Layer 10 of a small transformer language model trained on English Wikipedia (24 layers, counted from 0, width 64).
A neuron's activation on a vector x is GELU(gate . x) times (in . x), where the dot is the dot product.

Input weights of the MLP neurons that the questions are about. A number n stands for (n - 500) times 0.00064.
n43 gate: 368 442 425 698 428 343 391 306 595 427 365 552 510 716 591 567 520 477 281 369 534 355 530 679 687 307 886 603 455 658 390 435 356 227 558 357 439 651 634 951 605 429 363 533 525 639 154 524 409 323 679 505 347 420 616 559 589 284 336 261 234 556 355 801
n51 gate: 642 582 328 576 519 451 453 432 264 617 860 647 767 793 533 262 544 500 665 699 884 514 480 702 472 477 418 495 525 486 376 281 275 589 795 415 616 293 533 27 486 397 295 505 385 528 729 476 385 519 688 355 426 410 476 343 337 622 490 408 580 416 592 705
n100 gate: 500 476 519 651 261 631 538 398 618 451 404 330 722 398 514 296 363 383 132 450 299 294 679 639 574 776 394 432 411 380 448 551 648 172 659 438 542 481 662 650 704 406 417 204 760 707 84 539 428 590 445 543 431 439 563 446 546 432 572 262 246 370 524 211
n103 gate: 408 276 561 664 442 480 486 185 323 342 315 331 328 555 709 592 400 471 308 413 534 666 687 754 718 548 524 604 535 707 311 528 529 619 235 645 396 457 374 643 360 543 475 510 663 298 737 205 783 500 500 284 128 639 750 565 609 579 378 189 591 476 260 348
n152 gate: 523 496 599 378 562 337 307 581 478 495 389 434 702 138 584 403 910 669 325 441 464 834 482 656 435 504 540 211 578 655 531 418 398 374 558 548 392 835 337 413 830 613 441 443 751 513 695 442 442 579 547 424 414 317 509 368 530 532 647 532 380 707 513 667
n190 gate: 597 459 242 495 296 401 268 810 736 552 654 662 407 719 148 241 206 275 573 645 505 747 527 567 540 445 628 578 400 505 241 664 515 590 510 358 634 530 632 460 267 314 333 500 719 638 328 531 459 165 124 742 460 611 469 458 212 792 366 391 564 634 546 473
n43 in: 386 769 395 425 764 289 430 595 380 467 193 677 395 380 646 696 529 380 591 416 590 566 304 618 445 680 401 462 490 559 612 367 439 680 467 304 381 943 758 376 360 505 399 231 431 223 764 595 811 580 491 623 509 532 585 369 628 322 486 280 657 592 638 441
n51 in: 221 274 392 275 398 799 412 422 517 262 406 842 664 383 445 352 504 525 686 492 590 680 438 479 459 842 436 448 469 455 356 310 491 446 599 572 426 538 525 346 542 487 622 445 442 516 847 478 645 559 699 517 574 622 474 369 579 374 577 677 295 388 277 438
n100 in: 481 487 694 556 562 586 342 428 714 572 723 359 666 663 251 721 527 417 419 395 607 460 417 647 539 574 630 93 528 616 222 686 522 221 379 645 720 622 398 709 593 308 418 320 463 521 433 747 438 504 483 437 543 417 410 628 803 391 536 446 728 431 388 287
n103 in: 477 552 500 555 396 509 721 701 504 316 465 517 373 531 689 688 558 395 211 655 444 795 451 500 567 707 392 211 371 329 496 379 646 449 317 248 605 242 298 665 389 394 584 623 663 330 322 613 215 551 475 548 383 700 465 296 433 641 630 386 590 462 513 608
n152 in: 409 133 389 440 390 354 500 413 819 311 433 727 437 476 486 150 745 570 360 693 562 706 202 639 440 108 696 607 628 615 656 403 410 248 534 174 468 421 334 523 684 378 539 495 670 523 638 326 600 457 550 418 532 660 481 476 352 651 538 316 261 477 476 589
n190 in: 495 622 402 652 387 518 526 275 504 540 461 582 451 429 613 413 491 227 527 438 137 640 291 482 572 671 289 726 527 280 530 547 626 500 667 405 390 389 678 376 388 466 500 414 175 445 439 955 531 426 504 513 551 466 324 478 203 317 456 558 596 406 746 728

Each question shows a token from some text and the vector x that enters the MLP there. A number n stands for (n - 500) times 0.0096.

"al": 609 478 437 478 599 547 520 562 594 486 419 458 650 601 353 408 357 446 375 411 402 594 272 550 485 477 583 463 728 378 554 448 522 467 567 784 522 365 633 599 641 778 671 583 503 638 572 473 653 555 411 276 473 586 500 815 703 509 654 545 470 629 775 550
Which three neurons fire most, strongest first? n43, n103, n152

"t": 472 329 517 580 498 641 499 812 562 538 397 485 478 734 582 526 326 464 368 449 421 453 485 701 605 330 537 365 732 379 642 720 409 647 595 547 449 340 628 471 613 502 597 599 689 540 564 454 555 621 448 394 672 522 444 726 712 423 502 565 583 490 675 402
Which neuron fires most, and how strongly? n51, at about 0.15

"ard": 430 499 405 349 695 683 441 504 398 360 566 635 579 528 242 453 318 585 241 517 604 529 292 520 728 440 540 498 576 364 539 378 434 465 528 552 635 499 555 534 629 700 521 457 561 737 723 537 472 722 422 614 488 556 245 674 528 477 492 506 583 397 576 426
Which of these neurons fires most? n51

"es": 417 618 560 220 596 340 483 746 475 243 497 584 550 494 409 474 319 376 375 513 515 607 311 576 580 382 487 574 516 651 589 457 640 548 747 676 564 393 417 403 650 484 720 553 524 470 486 380 654 732 405 474 665 566 363 559 661 514 388 637 642 526 636 536
Which of these neurons fires most? n152

"7": 449 442 284 491 779 509 492 514 474 510 599 748 526 465 366 704 223 439 304 455 338 552 228 623 349 495 591 608 708 480 607 641 533 433 620 516 426 459 349 649 444 568 519 593 397 656 487 409 417 484 522 492 478 596 441 412 568 425 375 683 643 479 452 289
Which two neurons fire most, strongest first? n190, n103

"our": 523 583 444 493 476 601 550 474 528 193 589 622 565 669 456 538 465 524 354 424 418 367 347 621 408 451 596 485 771 573 515 471 420 565 862 588 539 321 718 663 626 670 714 408 472 670 418 330 441 532 423 540 577 524 323 758 641 504 606 672 532 401 646 452
Which of these neurons fires most? n100

" D": 335 502 396 381 631 530 613 500 593 469 378 426 349 657 470 602 339 384 473 286 757 549 307 456 566 507 557 567 681 479 696 425 580 465 615 444 438 394 464 400 682 534 617 701 702 543 303 291 548 546 507 337 523 633 497 561 512 412 504 568 480 645 744 391
Which neuron fires most, and how strongly? n190, at about 0.12

"p": 560 409 592 455 436 572 561 642 549 707 405 564 508 567 540 439 328 568 432 528 443 711 151 599 522 234 528 470 568 388 537 508 507 382 777 438 555 537 598 482 269 498 702 685 652 437 602 399 507 607 467 357 566 523 196 520 631 432 565 665 622 419 715 430
Which neuron fires most, and how strongly? n190, at about 0.16

"ub": 581 312 553 549 574 636 637 366 516 413 476 622 512 592 660 448 383 681 500 488 404 481 365 383 428 313 703 321 694 573 593 515 537 487 725 654 655 312 609 581 594 673 655 670 493 656 687 247 548 532 595 407 548 585 700 473 558 368 530 606 493 578 699 409
Which three neurons fire most, strongest first? n100, n43, n190

" re": 289 302 523 423 450 512 639 587 517 254 474 559 668 724 562 519 540 511 464 444 634 680 187 366 629 568 371 514 685 459 586 645 448 349 735 529 490 168 567 491 503 501 663 768 531 559 476 435 445 592 403 417 448 510 524 514 500 467 449 668 463 470 683 463
Which three neurons fire most, strongest first? n51, n43, n100

"end": 502 425 646 637 597 640 430 538 449 480 637 495 403 350 507 471 211 539 417 530 395 510 384 415 589 439 419 340 580 619 574 454 634 482 434 541 706 645 531 587 595 495 528 760 605 715 573 303 674 655 546 349 451 697 176 514 532 318 459 534 527 544 605 393
Which three neurons fire most, strongest first? n190, n43, n100

"s": 321 552 450 214 554 548 744 544 704 514 508 518 618 555 428 501 282 497 436 623 492 643 247 666 478 344 294 422 546 516 609 572 599 582 476 696 495 282 556 633 495 607 586 492 348 698 544 431 498 797 477 361 637 540 292 433 507 557 473 452 481 477 737 574
Which neuron fires most, and how strongly? n43, at about 0.036

";": 429 586 420 431 478 423 504 554 570 170 538 600 466 555 368 766 477 626 456 502 569 502 405 674 436 577 349 499 579 501 540 410 508 417 417 468 334 431 640 693 669 535 521 827 401 482 304 428 670 628 394 324 603 712 392 306 559 565 407 509 604 512 532 291
Which two neurons fire most, strongest first? n103, n190

"l": 574 486 549 549 482 640 619 570 519 482 261 441 469 586 544 442 403 534 342 341 363 652 346 439 430 352 484 373 702 530 679 469 395 489 489 704 502 383 660 536 586 580 524 527 557 798 597 365 628 621 501 374 502 803 327 640 562 563 563 680 569 569 601 602
Which two neurons fire most, strongest first? n152, n43

" p": 577 431 682 210 368 403 524 490 681 586 487 564 420 644 635 510 348 494 427 412 554 723 178 443 579 400 502 670 758 444 724 575 524 307 616 331 527 354 461 486 404 431 685 619 609 608 548 517 515 564 538 438 466 510 351 349 519 429 431 513 572 385 690 544
Which of these neurons fires most? n190

" B": 404 422 434 480 614 408 485 524 546 759 424 502 424 702 650 546 345 477 324 284 490 602 149 428 549 463 381 510 702 625 535 453 590 376 556 467 400 422 501 383 602 416 683 609 579 667 471 290 627 582 448 402 580 647 620 520 524 480 587 477 427 566 794 552
Which neuron fires most, and how strongly? n152, at about 0.22

" ": 447 508 408 515 722 348 620 400 622 406 388 531 504 769 595 500 440 542 524 438 469 510 215 632 541 376 191 540 503 522 763 667 404 477 503 515 453 488 442 655 558 401 606 651 497 603 424 404 633 708 312 570 514 592 505 518 394 416 481 627 528 405 800 485
Which neuron fires most, and how strongly? n51, at about 0.19

" by": 369 577 382 432 703 528 596 621 618 421 525 638 398 680 479 853 427 439 552 505 508 541 261 462 534 492 457 485 672 450 523 550 580 409 407 562 463 266 439 688 630 478 659 752 534 463 579 448 726 571 593 460 421 500 399 749 484 521 274 465 488 315 698 421
Which neuron fires most, and how strongly? n103, at about 0.35

"am": 467 375 715 332 491 446 715 526 535 148 647 562 564 468 553 611 254 442 504 582 703 515 334 460 552 402 529 455 615 473 555 323 462 602 452 290 572 557 692 462 571 632 674 575 394 660 445 395 470 657 357 535 451 552 443 641 688 453 370 666 507 428 529 348
Which of these neurons fires most? n190

"er": 582 614 564 618 516 576 468 559 612 324 473 554 501 521 451 561 352 477 488 398 440 573 478 468 607 555 445 498 550 687 735 552 482 497 708 501 567 315 494 761 559 581 671 657 181 653 461 283 579 734 504 393 460 671 556 625 617 359 588 573 693 390 631 323
Which three neurons fire most, strongest first? n43, n152, n100